Layer 6 of a small transformer language model trained on English Wikipedia (9 layers, counted from 0, width 128).
A neuron adds its activation times its output weights to the MLP's output. To switch it off is to set its activation to zero at one token and run the rest of the model.
A neuron's activation on a vector x is GELU(weights . x + bias), where the dot is the dot product.

Input weights of the MLP neurons that the questions are about. A number n stands for n times 0.0082.
n60 (bias 0.004): -12 -25 52 11 -7 -24 -34 -11 28 37 27 -10 -2 2 -24 -19 -11 -15 -21 39 -24 -28 10 16 -19 -42 75 -13 20 -38 -37 3 3 12 14 -52 -24 8 33 -43 18 -9 6 -20 4 63 17 46 24 6 26 -7 -7 37 21 14 39 -44 -11 -24 14 7 -17 26 29 35 -5 -26 -25 -30 -5 -16 7 -34 -23 0 4 11 9 55 -5 -16 -5 62 -34 -47 26 -7 60 18 15 47 -3 -40 14 28 -11 -20 -60 0 3 -17 -33 -4 21 31 8 -49 4 -19 -14 -13 -7 -8 -15 -64 4 54 -2 74 -26 -10 -30 -23 -13 6 -10 -37
n108 (bias -0.068): 21 -17 -14 -11 15 9 19 -26 -28 -22 7 60 -15 -36 -18 18 -41 54 3 45 -17 -34 -2 -64 32 -30 -69 -16 42 60 16 -19 -2 -12 -9 7 3 19 2 -21 -17 31 -4 6 32 23 4 -3 21 1 -48 2 14 -12 0 21 -5 50 -23 -16 17 15 10 47 20 -20 64 10 -15 -40 -14 -39 10 -36 3 2 -11 10 -36 -11 -9 29 -5 4 -28 -21 -36 -24 32 -32 24 -4 -6 9 47 1 -3 27 -4 5 -5 -3 -2 -4 12 25 23 6 -34 -6 -25 64 9 -49 -12 -14 9 -30 -23 20 -5 11 33 30 -38 -39 10 17
n118 (bias -0.004): 18 0 5 -17 -17 26 -14 -4 4 -33 -41 19 -1 -9 26 21 -7 62 1 19 9 31 21 -27 -10 -83 -8 -8 44 -33 -45 10 -66 -42 14 61 11 28 -2 -9 24 3 -10 -3 54 -28 12 -7 -11 6 10 -13 -73 -39 26 -25 -29 40 36 -68 25 21 11 -13 -19 13 -36 -29 21 -3 -14 -15 13 4 33 -41 -8 44 28 -25 -6 -60 80 25 3 -24 41 11 31 -19 34 -4 71 19 -56 -41 -29 15 4 -15 18 38 0 -52 37 17 -21 -30 66 -28 6 -3 7 -10 -9 -35 -7 27 -18 13 28 15 -19 11 16 16 -22 2
n124 (bias -0.035): 28 37 23 -60 5 1 -22 -3 29 -2 14 -4 7 9 -31 -8 19 37 -11 16 16 19 -25 -48 -28 -14 10 -10 -26 -13 7 9 4 18 -7 7 -26 -29 -18 3 -4 18 -1 16 47 -26 20 -28 -25 -49 -37 20 -24 -25 -34 -24 47 -22 -24 2 36 28 47 -12 54 2 44 -38 -60 5 33 6 3 7 -17 0 13 -19 -32 12 -33 -12 -10 -7 39 25 9 -9 -2 -8 13 12 -6 66 -45 8 9 -20 10 -6 27 12 -47 2 56 20 -22 -41 19 26 -17 13 -17 -65 39 -5 -47 -6 35 18 32 -69 57 59 -29 26 43 7
n215 (bias -0.041): -4 -11 -27 -43 3 18 -31 35 -9 17 26 41 17 60 -1 0 -48 -32 -33 8 40 8 64 48 -27 -21 5 5 -17 -4 -32 -2 -12 -9 16 -8 -21 -37 30 -16 89 19 -27 -8 11 62 2 21 16 0 -8 73 3 -1 -19 -8 34 -45 54 -50 65 45 8 -10 38 -71 5 -24 -1 -12 -38 -11 37 -5 6 1 41 -18 -38 -21 -43 5 24 -26 21 -59 15 1 -43 19 8 -19 41 35 -1 -7 -11 -43 -32 -1 -1 -16 46 2 -7 -30 -33 -17 16 12 -9 7 1 -28 -36 30 -4 70 -50 -9 -27 -16 45 21 2 6 -34 23
n268 (bias -0.026): 19 -1 -6 -7 2 -19 12 -17 43 22 -6 1 17 18 -10 -6 -29 -6 4 8 8 4 22 -8 -20 -15 11 63 -55 6 -5 -29 33 -15 11 1 -9 19 25 12 7 15 0 5 5 26 -32 -16 -11 42 -33 -48 -20 -7 13 -12 8 -8 20 -27 35 24 10 16 -14 -17 -15 39 29 -13 17 11 -48 -9 -32 -10 9 30 -34 6 -5 13 -50 -26 17 -3 -23 -11 62 -11 47 11 -7 24 10 25 -3 27 16 10 14 -5 7 2 -23 30 8 -22 8 -2 -37 -13 -19 -52 48 -29 -52 24 -9 28 -7 -28 31 -65 28 13 19 36
n288 (bias -0.043): 4 7 -18 16 -9 0 -4 -26 -43 82 -22 11 -10 23 -36 13 21 -47 -17 -10 36 34 -42 48 -34 -3 55 -50 16 35 -19 33 -6 -31 35 46 -15 8 -48 15 -31 26 -28 1 17 21 -16 -19 -25 18 -58 12 -31 -20 -41 4 -14 47 6 45 -8 60 -14 9 -33 40 -58 -11 8 10 39 -47 9 -43 21 -20 -7 -37 -69 55 19 3 13 -49 9 1 2 -43 -94 55 -7 -56 1 -10 12 -41 43 -5 6 -10 47 92 -4 -11 2 10 15 -4 40 22 -28 30 -1 -46 11 -7 -38 -14 -2 60 1 23 52 -6 -17 -10 -16 42
n311 (bias -0.043): -8 25 -56 -35 25 -13 -37 -9 -16 53 17 9 32 -3 4 6 -57 31 26 -45 -34 -47 17 38 -18 -38 -63 14 65 -27 -16 -51 17 1 15 39 -12 3 13 29 -6 18 -50 -29 27 -15 14 16 -15 5 10 -5 36 24 -33 39 -13 -6 -3 -7 -1 1 25 -10 -42 -24 5 -20 16 2 15 9 -51 11 -22 0 -4 11 -36 -7 31 -10 40 -6 31 -18 -18 10 36 28 8 6 40 29 21 35 -21 57 -16 -3 -47 29 5 -20 -2 14 -58 24 -3 -55 -20 -22 20 -30 29 -7 4 2 30 -1 -26 15 82 10 21 -56 58 -24
n359 (bias -0.028): 26 -33 -13 -30 34 -72 27 -21 -15 -4 23 -50 25 -22 -75 23 -14 7 34 5 -9 14 37 -2 -22 17 4 24 4 -16 22 26 29 -54 -10 7 -10 25 14 14 -17 -10 -53 -9 34 16 17 -21 52 -7 29 -19 7 3 -22 -34 15 -48 -16 -10 -2 66 -40 -19 -41 -11 -20 -31 34 19 -7 -2 -21 2 -30 -65 -11 18 9 -32 -17 31 21 6 -8 45 -11 8 -36 7 33 3 13 6 34 19 -2 -8 -9 -6 26 5 9 49 41 -1 31 -27 67 -55 55 -9 -7 40 26 29 -23 12 3 -14 -3 24 -44 -33 5 -64 -1 -49
n406 (bias -0.019): -3 52 -31 13 21 8 -29 22 -19 -51 -5 -4 11 -47 15 25 -6 -11 12 1 34 -20 -12 -35 -33 -52 -5 38 27 35 -52 -1 -20 -61 -14 -17 24 1 -41 8 43 -8 -12 -34 9 27 15 22 7 -7 -2 -1 9 -12 47 -21 41 7 -17 30 27 -8 -33 15 20 7 64 6 0 -43 33 2 -16 -39 -2 2 1 -4 19 -4 7 -17 -8 11 -5 10 4 -13 5 -44 11 31 25 -27 -19 16 -39 -17 -2 4 14 -40 29 -26 2 19 7 13 -28 21 32 21 -24 45 11 13 -25 3 8 21 -1 36 -5 4 -36 -41 -25 -1
n422 (bias -0.032): 25 35 -65 -29 7 5 -70 -3 70 -11 -11 42 -12 28 6 7 -3 84 -26 57 -8 11 -55 -10 -53 39 81 -6 -43 9 35 -22 -20 25 -42 12 -10 -17 3 -53 -24 -9 -24 30 63 3 5 -13 45 59 -18 22 12 -5 -25 -19 -24 2 -9 39 23 60 18 -23 -24 -32 -4 19 -50 7 -21 -9 71 36 15 13 -39 -34 -51 22 -75 -48 40 30 23 16 -35 -70 -34 82 26 -9 20 29 15 -24 -42 -70 -13 -2 3 28 4 -31 37 -19 -12 -57 -15 27 43 -30 -35 -24 -27 29 -13 -5 -18 53 -5 -43 8 10 -9 -3 20 5
n446 (bias -0.033): -35 -3 10 32 34 -25 -8 2 -31 -30 5 -15 22 56 -13 -14 5 27 -20 3 21 17 19 25 -19 -27 8 -7 48 14 29 -50 -13 -21 -15 -15 25 1 -17 34 -18 3 -27 32 10 17 45 -1 -1 11 -62 -22 -1 4 1 -16 -31 4 -33 14 16 26 46 30 16 7 -32 -15 -5 -14 0 2 -36 41 -8 -29 -26 -27 -27 21 33 -4 53 -13 -10 -1 14 -4 35 -26 19 -42 51 7 31 -21 16 -35 -43 -21 84 -17 1 -1 -23 -1 -9 -10 -29 22 -33 15 -23 1 23 15 18 14 -13 -17 -29 -1 13 7 24 8 -18 -9

Output weights of the MLP neurons that the questions are about. A number n stands for n times 0.0022.
n60: -2 -12 14 4 -2 9 -10 16 1 34 27 7 19 8 -24 0 12 10 6 8 -4 -18 -2 21 -34 -20 4 25 -20 8 25 -7 34 11 9 -25 -4 -1 -3 -14 11 -20 4 8 23 19 4 4 -10 14 -26 9 29 -3 17 -15 22 8 14 12 -2 -4 23 -14 -18 5 7 -54 24 -2 5 6 -25 16 -3 -5 -18 16 -1 -8 37 -16 14 13 15 -22 -1 0 28 -8 -34 -16 -6 8 12 2 -20 18 -13 2 2 -2 -18 2 -10 14 -1 6 -14 -26 1 -29 3 1 8 -27 -2 13 -25 9 -16 15 -15 -20 5 -24 -30 -10
n108: -5 21 16 17 6 1 92 28 32 -31 -10 25 -8 13 -19 -16 -27 -28 9 -21 8 -3 24 -20 -1 -13 1 6 -12 -16 -9 -4 14 16 -2 6 -34 20 -15 31 16 12 13 -7 -10 5 11 12 -29 -21 25 -22 17 4 -2 -25 -13 5 -23 7 31 8 22 -13 20 -5 2 -29 -16 22 13 5 -2 7 15 -8 -11 0 -14 -6 5 25 -15 -5 10 -28 -17 2 -17 -9 20 -7 -14 -10 11 29 4 2 -8 -25 8 10 3 -18 8 22 -32 -22 16 -13 -26 8 25 -15 1 -35 6 -17 -30 9 11 -30 9 -14 4 11 -1 22
n118: 7 -32 -9 20 13 25 14 -9 -21 -3 -13 -3 1 38 34 23 11 -3 23 14 -25 47 -38 1 6 4 2 -22 32 -28 2 23 -16 -5 -13 -3 -3 -14 -20 -3 23 19 17 -11 -66 -35 -1 -7 -46 20 -6 14 -3 -2 13 41 -40 10 -3 10 -9 38 -17 -25 -26 -29 -20 -10 6 -23 26 7 1 14 5 16 -16 20 34 14 27 -1 43 -1 15 17 29 19 12 13 4 -6 -12 22 -9 -28 15 -21 11 -29 -22 22 7 -13 15 -12 7 -24 19 33 -20 -8 7 -7 -61 0 -16 -6 -41 25 -34 -4 -22 -6 14 21 -15 12
n124: -12 -9 20 6 19 1 17 22 5 15 -4 1 29 17 -30 16 -22 2 2 -1 -17 -18 -22 6 -4 12 1 47 -6 -21 -21 12 -7 24 -30 10 19 3 -29 -4 -17 16 -35 24 -8 17 -6 -2 -19 0 43 2 -2 11 -4 -5 -16 -3 14 7 -20 6 41 14 15 -22 28 -21 -38 -13 -26 30 37 30 -17 7 -4 8 15 7 4 -11 -9 -5 -2 -12 6 -20 -13 24 -12 -7 15 7 -7 6 34 -1 -31 1 -22 -11 7 7 -7 -19 -18 -3 9 -26 7 -14 30 -16 -2 1 1 -20 10 -21 12 -46 5 -5 7 9 21 -19
n215: 22 -11 -18 6 -11 -6 -11 1 -1 18 22 -47 14 4 -12 1 4 18 8 -2 -17 27 3 -15 -1 5 -27 17 1 1 23 22 4 29 -29 -9 10 25 -38 -17 25 15 -26 -7 -5 -17 -7 9 4 1 23 -1 2 -11 1 -3 5 -21 -22 44 12 -8 -17 -18 -9 20 17 -23 12 4 7 33 -4 -9 -15 -3 -16 -11 7 -2 -12 -14 7 -16 -22 -14 -19 5 4 -28 -27 -11 37 13 12 22 -6 3 8 43 -7 -27 -21 6 -14 14 -16 10 2 1 9 -30 27 13 22 40 22 44 -4 19 -27 15 -11 -4 6 10 -32 -56
n268: 12 -7 -9 -4 -15 -12 -10 -13 -16 -13 2 20 25 7 9 21 21 -8 11 2 5 -15 -23 14 -1 15 32 -10 5 -29 -11 22 -23 9 -9 0 11 -10 10 -6 7 1 23 -27 -12 49 -7 7 -23 4 -8 -11 18 2 19 2 3 16 -20 -1 -34 -5 -15 4 39 4 16 -4 -31 -6 -42 10 -13 -23 38 25 -22 10 -13 9 6 3 25 5 -23 28 -5 3 -35 28 -34 12 4 -37 -8 -1 40 -7 -23 -7 10 24 4 -16 24 -10 2 36 -21 -5 44 -42 35 36 -1 -5 -1 -2 30 -10 5 10 -2 -2 -43 -16 -28 -23
n288: -40 -22 1 -22 17 -4 9 -11 32 -8 6 19 0 7 22 -15 -14 -3 28 17 16 -17 2 5 30 -7 27 43 -24 45 36 18 -23 -13 -5 19 13 -16 4 21 -13 -46 -2 -7 -38 32 16 -5 -19 21 -52 -18 18 14 -30 27 13 8 -17 -5 5 9 -18 9 13 -15 -11 38 -30 -5 4 -16 -11 7 -3 24 23 26 -21 -10 10 34 -7 -32 -13 -4 17 -29 21 45 -7 -8 -18 7 -10 -14 1 26 -3 26 -11 16 -15 -40 16 -14 -17 -7 -12 -8 -19 8 -23 14 -14 9 -6 -7 -12 15 -2 -15 5 -16 -22 4 2 42
n311: 2 -16 -5 -4 -29 -6 -14 -32 30 -8 2 18 5 -8 35 27 -10 -16 -1 7 24 -14 -24 -14 40 -12 -13 44 -1 -7 -9 -2 -21 23 -11 3 7 -29 -12 23 -8 7 -40 -13 11 -3 3 17 -2 -23 -9 34 -18 3 -4 13 8 13 -29 14 -16 9 -30 -1 8 24 36 15 11 2 -1 1 0 22 -4 -24 -33 28 17 6 42 -7 -18 -3 19 9 52 14 28 -7 -3 28 16 -26 -13 2 -9 12 1 6 -13 5 -5 -18 6 3 -8 -23 3 16 -22 15 -7 -9 18 18 -14 -41 14 3 18 -39 -8 -55 -29 11 7 -7
n359: 63 -7 -4 32 10 -15 20 10 36 13 -18 -16 -45 16 -23 16 6 -14 -11 3 7 34 1 13 -12 7 -18 -20 -21 -25 -7 8 19 -26 -2 -4 16 20 -5 -4 20 -8 25 -4 59 -11 19 -11 5 1 30 7 -21 -11 -3 1 37 -12 15 2 6 9 -12 -7 2 46 7 -13 15 -22 5 -13 -5 -2 -4 -31 7 11 -4 7 -1 -5 13 -13 -11 35 -49 15 -1 4 14 -6 25 -28 -32 -5 -5 -9 -15 17 -4 -17 -4 -2 18 -29 -13 1 -14 -6 8 -30 21 15 14 31 -29 22 -34 -19 -1 -19 23 27 -16 -13 -8 -34
n406: 5 0 0 -10 33 9 18 -6 20 14 20 -35 40 15 -23 2 -23 -1 1 14 32 17 -27 13 -3 0 -2 0 -14 3 38 -11 -15 12 -36 -19 2 15 -1 -6 -9 -23 -5 -7 0 -2 -4 0 5 -20 -28 -16 19 -2 32 -2 -20 -36 10 5 6 27 10 3 -3 5 8 20 1 -16 -34 -2 -3 12 -20 2 -11 15 8 4 23 19 3 -34 21 2 -20 20 -19 -13 22 11 -9 4 0 -16 -19 -10 -2 1 22 8 -36 -3 2 -12 -17 8 5 7 3 -28 -3 -1 -8 -24 31 14 3 35 -14 -24 23 -17 28 -9 3 8
n422: -20 -2 -13 -4 16 6 -1 -20 23 -28 5 -14 -1 5 -19 46 16 -28 -18 -9 -15 17 -19 -11 11 38 -2 32 -25 -40 -32 9 13 -18 -7 1 18 -9 15 9 -6 14 7 3 -3 -17 -27 -13 5 8 18 -19 -22 8 2 -9 -22 12 -14 -34 15 27 -14 13 25 -18 10 -25 1 -28 -9 -6 54 17 -18 26 3 0 18 14 -10 -2 13 -27 1 -26 -2 8 -36 87 -14 -49 -18 -14 25 -9 27 8 25 20 -19 22 -6 11 27 -24 6 0 9 -6 -25 -39 40 -18 -7 38 21 -5 31 1 -5 -20 17 -1 13 22 -13 -15
n446: 1 -4 3 19 -19 47 1 -7 13 15 27 20 -5 15 -17 17 40 27 -10 -8 15 -2 2 -47 11 9 -2 -4 -19 -7 10 3 24 -6 -1 11 4 -47 -31 -15 -1 21 -1 0 4 15 -20 -12 -52 -4 -2 13 -1 -3 1 -4 34 4 17 -32 -10 11 45 -20 3 44 33 15 6 -2 26 -8 6 -23 3 1 -4 -1 2 -9 -3 -16 5 -15 11 17 13 33 -5 -21 -16 12 -11 -28 10 3 16 3 17 15 5 -5 -18 2 -13 -44 20 -5 18 -7 -9 -16 -11 -29 9 2 -29 16 7 -15 -16 -57 -12 9 -18 29 -20 -13

Each question names a token from some text and the token that comes next. It shows the vector x that enters the MLP there. A number n stands for n times 0.048.

Then comes g, the gradient of the next token's log-probability with respect to the MLP's output, scaled to length 1. A neuron's effect is roughly proportional to its activation times (output weights . g). A number n stands for n times 0.0037.

" work", then " less"
x: 21 -5 10 -15 41 15 34 -11 60 -8 -5 -9 33 31 -25 -10 14 -7 -13 28 0 24 -35 -22 22 -30 -9 38 -9 -25 -26 15 -41 16 13 31 1 -26 -11 5 20 -3 0 -16 -2 21 31 -4 -19 -22 40 26 -13 -1 10 4 -24 -16 0 -7 6 47 27 -12 38 -2 -15 -24 -19 -13 4 -2 40 20 -4 -22 -3 9 58 3 21 27 -25 -24 12 9 16 -28 -15 -28 -36 -49 -7 9 22 8 26 3 15 -2 -26 3 -1 10 -14 -7 -20 23 -20 -26 -37 -69 -2 -2 -18 11 12 -36 27 13 -20 -29 5 18 -10 33 -13 -17
g: 43 -1 20 -39 9 -12 -41 13 7 -39 -1 -35 -9 -23 -1 -2 -29 -24 43 -18 9 -3 66 35 42 47 1 36 11 -5 28 5 12 -21 -5 7 -11 -32 -28 -53 -1 -21 -1 27 -7 21 -5 -22 16 24 -21 -11 -8 24 33 -8 -19 0 -1 1 -1 15 -8 24 -18 11 -39 -29 14 -30 -23 32 0 33 23 -31 -25 -12 26 -28 -14 1 20 -9 -33 -25 -65 -28 -37 7 -24 -4 -2 4 10 -21 1 12 16 20 17 9 26 13 -15 11 -15 31 26 -35 17 9 -30 -2 45 -27 44 21 -39 6 35 11 6 -8 4 17 9 25
Which neuron, switched off, lowers the next token's probability most? n215

",", then " he"
x: 0 -13 17 4 18 -16 -5 11 38 -5 42 4 21 2 -58 -6 17 -19 -25 22 -28 0 -20 -5 43 -6 -25 -1 -16 -25 -25 11 3 -14 -2 1 3 2 -45 -39 4 43 41 4 -16 16 -1 -29 2 -10 24 27 -12 -16 9 12 -16 2 3 13 -26 43 38 0 24 -7 25 1 -33 -7 -18 21 87 -7 -26 -5 -16 -4 14 7 28 5 -10 -8 14 -2 2 -17 -9 -30 -1 -50 24 -4 24 7 5 2 20 19 -40 10 8 21 -44 -14 3 -11 5 -12 -36 -13 8 10 -16 19 16 -3 19 -9 -28 -46 42 -6 17 30 13 -14
g: 0 12 -16 16 34 25 62 24 34 1 1 -28 13 11 -17 5 7 -38 9 -24 -6 18 6 6 -19 31 7 -36 -16 2 23 37 30 5 -16 28 28 -22 -3 -2 34 -15 40 3 -20 38 -40 -19 -25 22 -4 24 2 -32 17 -42 -13 -28 -19 -37 -43 -13 32 -2 -6 -7 3 2 17 -11 -26 -19 3 -12 -34 -23 53 30 -8 18 20 -34 16 -8 9 -50 -34 29 19 -2 30 -15 -22 -32 -19 31 -15 -9 26 29 -12 28 -10 -22 38 -14 1 -35 9 -8 -27 -12 7 -26 11 -18 7 -27 34 -55 -23 8 38 22 16 -19 24 24
Which two neurons, each switched off alone, lower its probability most, in order? n108, n124

" p", then "ie"
x: 28 -19 -18 -22 33 4 20 5 21 15 -18 17 -10 -5 -21 8 26 -23 -28 45 10 -5 -48 24 29 -8 7 28 -37 0 -27 7 -35 11 -14 -14 22 -6 -14 -13 -9 -42 14 13 -8 33 -17 4 -18 19 15 9 -39 -14 22 32 -14 11 9 0 21 54 10 -16 55 32 32 -22 -23 -27 -26 11 48 30 -20 5 17 17 17 12 26 -23 -18 -36 28 -22 -21 -18 -25 25 -13 -29 -14 -16 -4 25 26 16 15 10 -54 -6 -10 12 -23 -31 -14 6 -13 -28 -27 -33 -20 17 1 17 16 1 28 21 -16 -32 23 2 23 19 -13 -25
g: -31 5 6 -22 -3 26 -14 -33 -32 -1 21 0 -38 -24 4 -19 0 -1 1 10 -17 5 26 -10 30 -14 21 -9 -22 40 -21 24 -27 -3 -32 22 -34 26 23 -6 -14 7 -3 -36 36 19 12 -55 8 47 11 -23 17 7 -14 -12 -11 -16 -7 6 -25 6 23 -56 27 -10 26 23 45 -18 21 -23 11 4 31 3 -42 14 5 36 -15 39 -23 -31 -3 23 30 27 -6 -14 -22 54 -3 -44 -22 58 41 -27 7 -23 -4 13 -2 16 13 -45 35 -24 0 29 -27 -6 -9 -12 0 2 14 38 18 -13 -29 23 0 -20 9 32 -16 -37
Which neuron, switched off, lowers the next token's probability most? n422

"duction", then " from"
x: 15 -19 8 9 19 -24 22 13 8 -15 -37 20 36 12 -42 23 56 -37 -27 -5 8 18 -33 -29 -9 -18 30 50 1 -40 3 -18 -20 -21 -18 16 -19 7 -5 12 7 1 5 -5 -13 -1 32 -2 -18 -9 39 -8 -13 -6 12 26 -12 -5 -31 -15 13 37 -9 -28 13 12 8 -2 12 -40 -12 19 29 12 -17 -11 7 14 34 9 32 17 -27 -27 8 -22 0 -20 -15 -28 13 -24 28 13 9 13 53 -17 1 39 -16 10 -5 -20 -19 19 -21 17 -25 -17 -35 -39 17 -21 15 36 29 -33 19 -12 8 -37 40 4 2 67 -43 -11
g: -23 -13 -21 -33 -26 -2 -89 13 11 6 11 3 52 -14 -7 26 26 -9 9 28 -28 14 28 -27 26 5 -1 26 11 24 -14 -22 10 1 12 -6 29 3 -25 2 15 47 -8 -15 31 32 -20 52 -56 18 18 13 23 -4 -9 60 10 10 15 -10 -8 -14 -39 8 -10 -12 -4 -14 18 7 38 34 -11 -28 -15 -27 5 41 -6 13 -36 -4 -8 39 -6 17 10 27 -21 -12 -8 16 0 -39 38 -4 -39 -28 8 26 9 -6 -29 -14 19 -3 -2 1 -37 -7 -45 -36 10 -11 30 3 -44 -3 -6 -23 -12 -40 11 17 12 20 10 -12
Which neuron, switched off, lowers the next token's probability most? n446

"el", then "son"
x: 22 -4 6 3 10 -1 16 -2 -6 12 -33 9 19 34 -14 2 20 -2 13 5 -28 -38 -49 -32 46 -11 19 63 9 -9 1 -1 -15 -49 -35 15 11 -9 13 -14 -12 -58 -20 -1 -7 26 -19 31 30 8 66 17 -15 18 23 -14 21 -25 -5 35 -25 46 13 -7 -7 -3 19 -19 12 -10 -34 19 14 6 27 -1 -14 25 8 33 37 31 6 -5 -9 23 -32 2 -6 -12 -37 -16 1 -22 7 9 7 9 -21 -18 -47 10 2 4 -14 -25 1 25 -11 -10 -34 -42 3 8 -18 19 5 -8 31 -5 -33 -22 59 2 -2 -18 0 -57
g: 6 7 44 10 19 5 -19 22 14 22 -18 -32 -13 -39 25 15 -11 -28 15 -10 22 -49 17 47 -38 -4 4 6 16 11 6 29 19 15 -22 23 56 20 5 39 14 -6 45 5 -30 12 -14 2 30 44 7 5 -1 2 6 -25 -15 36 19 23 -29 -15 17 29 -2 10 -18 -7 -2 1 -32 -11 4 2 16 5 1 -5 -14 -57 -7 -15 -24 -13 -10 9 -30 -6 7 -39 -1 -11 4 -46 27 -14 -13 2 -11 32 37 30 -33 -20 2 8 24 4 9 -42 -34 -54 65 0 -37 -37 -28 56 -7 18 -17 -19 -7 -5 -28 -24 -7 -7
Which two neurons, each switched off alone, lower its probability most, in order? n359, n60

")\n\n", then "==="
x: 5 5 16 -24 24 -9 10 -9 14 -24 -6 8 14 31 -23 6 14 -31 -14 27 -35 3 -41 0 7 -9 12 42 -2 -2 -10 24 -36 -2 11 18 10 -20 -47 -37 12 13 3 -18 -6 6 17 -5 16 -22 6 -3 -23 -3 32 27 -17 -29 -23 20 19 14 18 10 38 0 20 9 -31 -16 -36 36 69 27 -17 37 -10 -11 19 12 19 0 -7 -9 5 6 -10 -2 -13 -24 -26 -40 28 -6 -15 1 26 23 9 26 -15 -2 -28 47 -23 -40 3 -11 -2 -14 -32 -38 -3 -10 -21 47 32 -20 13 9 -20 -33 26 11 0 27 24 -32
g: 9 25 -55 12 -21 24 25 7 -16 -41 30 -18 22 -18 7 6 -31 2 -17 -13 -11 5 -33 16 7 0 -35 -6 -11 -11 1 -10 40 6 -41 -6 16 -14 -10 42 2 -25 -36 -32 -5 11 46 25 32 -77 22 -2 7 32 47 12 8 -37 20 -24 52 -8 -6 8 6 -61 10 -26 34 -17 8 32 7 24 29 2 24 -13 -1 15 14 31 -53 -10 28 -6 -14 -15 18 7 -4 -3 -22 -24 -1 -8 13 15 -36 -9 50 9 13 2 -22 -2 -12 -7 -19 23 16 1 5 -20 36 -1 -28 19 23 7 -30 -28 -16 47 2 15 -29 -13
Which neuron, switched off, lowers the next token's probability most? n124

" imp", then "act"
x: 4 -27 21 15 44 -31 17 -19 40 -29 -20 38 39 12 -23 16 4 -43 -14 11 23 -10 -21 -5 48 -19 1 39 -42 -38 -28 17 -40 -25 25 -1 25 -3 -4 -9 11 -26 24 -2 -16 17 -7 8 -5 20 23 15 -36 2 16 16 -10 -6 3 23 16 66 20 0 23 25 13 -23 -18 -8 -27 -6 25 21 -26 17 11 5 48 14 13 12 14 -22 27 -26 -4 -22 -22 6 -45 -39 1 -26 6 2 24 25 4 13 -34 9 -7 19 -2 1 -31 0 -23 -23 -37 -46 -6 -8 6 2 -5 22 0 5 -7 -32 28 -19 11 34 -31 -32
g: 46 -23 -5 2 -1 -21 11 -21 11 -28 3 -36 -21 36 21 16 26 -18 -36 -35 16 3 -40 -19 -4 -25 14 2 42 24 27 6 19 -58 13 -5 13 -12 -4 11 8 11 5 0 3 1 7 -3 41 9 7 -50 -23 33 7 25 -38 -4 10 37 -12 49 -15 36 -5 -49 -34 -45 2 -34 -26 15 -10 -10 24 -27 -39 -28 -8 -6 -4 -32 -9 -11 -14 -3 24 26 -42 -13 -27 -20 -7 26 2 -3 -11 26 -10 24 -12 -41 -20 18 5 9 7 -6 33 33 1 24 4 36 40 7 1 58 -9 40 -14 22 -21 38 4 13 19 -25
Which neuron, switched off, lowers the next token's probability most? n215

"9", then ","
x: -18 -2 16 28 24 -19 33 11 13 -5 10 -17 62 15 -58 5 44 -18 -21 1 -7 5 -16 4 25 2 -3 -11 11 -9 -22 12 2 -6 0 39 10 -18 -37 9 -17 26 22 -9 -30 4 -8 -46 -3 -12 30 33 -13 16 -12 31 -20 21 -5 22 -22 28 28 -64 18 9 -3 -6 -11 12 -13 37 43 -29 -47 43 -22 3 17 34 21 41 -2 -20 -1 -9 13 -12 -36 -34 -20 -47 11 -1 15 9 -21 2 7 7 -19 -31 6 -6 -32 -10 -9 -13 -15 -16 -20 -40 13 24 -4 52 7 -4 29 31 -16 -19 -4 4 2 17 12 -15
g: -14 -19 27 12 32 29 38 -33 45 12 -15 6 -39 -21 16 -12 -13 5 -20 -19 -12 -10 12 -5 -34 39 -5 -16 13 40 -19 48 1 -25 18 -11 24 2 21 21 -27 -12 35 -8 -27 -36 13 34 15 -16 -7 -12 -37 -34 3 32 12 -25 -21 -35 -52 25 18 16 9 -10 21 8 -12 19 14 -24 -5 -12 -31 -24 -12 10 -7 -2 -51 19 24 9 -28 -38 22 20 23 2 21 -17 -14 -20 -22 -5 4 48 -12 37 26 49 3 29 -28 2 39 10 33 40 27 19 13 7 -24 -8 26 -48 -4 -9 -19 -23 0 -9 -17 -47 -1 -24
Which neuron, switched off, lowers the next token's probability most? n288

" m", then "att"
x: 7 17 12 1 1 10 25 10 22 -2 -8 -5 3 12 -10 24 1 -21 9 47 -32 14 -33 -17 44 -2 -7 53 -32 20 -14 20 -31 -13 -22 9 35 -17 -26 -45 -38 -19 1 7 -12 -9 -17 -5 -21 3 16 -1 -25 13 20 2 -40 18 -24 37 21 55 25 -4 19 -9 20 -25 0 -33 -16 -7 43 -2 -1 -22 13 6 33 9 11 -2 -32 -7 30 5 4 -30 -25 42 -16 -54 4 -20 -10 8 8 25 6 10 -10 25 6 21 -8 -28 -25 12 -4 -34 -61 -22 1 21 2 39 36 5 23 20 -17 -46 5 -21 18 -8 4 -3
g: -6 -8 -20 -33 19 -15 44 -11 -22 -8 -8 23 -12 -16 45 -4 50 -20 -26 24 2 33 -66 20 -21 0 3 -3 26 -1 23 14 0 0 -10 -5 28 -16 -18 16 10 -11 7 44 -8 -7 -46 44 3 -24 6 21 -9 0 -44 18 1 50 -6 -9 -1 40 8 22 -28 28 -21 2 16 -13 -21 -12 3 -31 16 56 -4 8 -10 32 -16 17 -10 44 -34 7 -3 -27 -5 1 -35 -7 -3 10 36 -16 -3 -2 -5 -20 14 -50 -15 -32 -21 4 6 11 5 26 -29 -37 50 -24 10 -16 15 12 51 14 20 -6 -27 -3 25 -48 -48 12
Which neuron, switched off, lowers the next token's probability most? n422

" w", then "art"
x: 6 -7 -29 -21 13 21 47 24 44 36 -12 14 -14 7 -15 2 15 11 -7 25 -20 14 -31 -20 25 -2 -3 57 -5 -10 -9 18 -8 -1 -26 -12 9 7 -19 -15 -16 -23 0 27 -3 0 -23 -35 14 -1 20 -2 -39 26 21 -4 -30 -19 -10 41 6 19 16 13 28 39 11 9 2 -26 -10 -13 31 -22 -52 -6 19 13 29 28 -2 -1 -26 -13 -3 -6 -15 -40 -35 36 0 -40 7 -10 -14 11 -4 17 6 16 -70 -4 -43 30 -14 -15 -8 54 2 -13 -55 -29 -21 -17 29 24 15 -13 29 33 -3 -25 20 -3 5 20 11 -4
g: 28 15 3 -3 -22 -10 -16 -11 25 -4 6 -9 11 -23 28 -7 -48 -22 0 37 3 -16 -33 -13 -40 17 -13 -12 -16 17 13 -2 -23 15 22 -16 36 41 -15 -9 -6 8 30 -21 -16 -16 17 10 13 3 10 34 7 -28 7 -11 3 21 32 63 35 -67 3 -3 54 22 8 33 -38 -6 -16 -12 -25 43 7 55 30 -11 10 14 7 21 -18 2 -1 -7 -5 -25 -14 14 -25 -11 11 19 17 -47 -46 13 -48 2 -17 47 -18 1 32 27 -7 9 22 -29 4 -37 -4 2 -10 5 0 -15 -28 -51 27 36 -1 -39 -28 -12 3 -11
Which two neurons, each switched off alone, lower its probability most, in order? n268, n288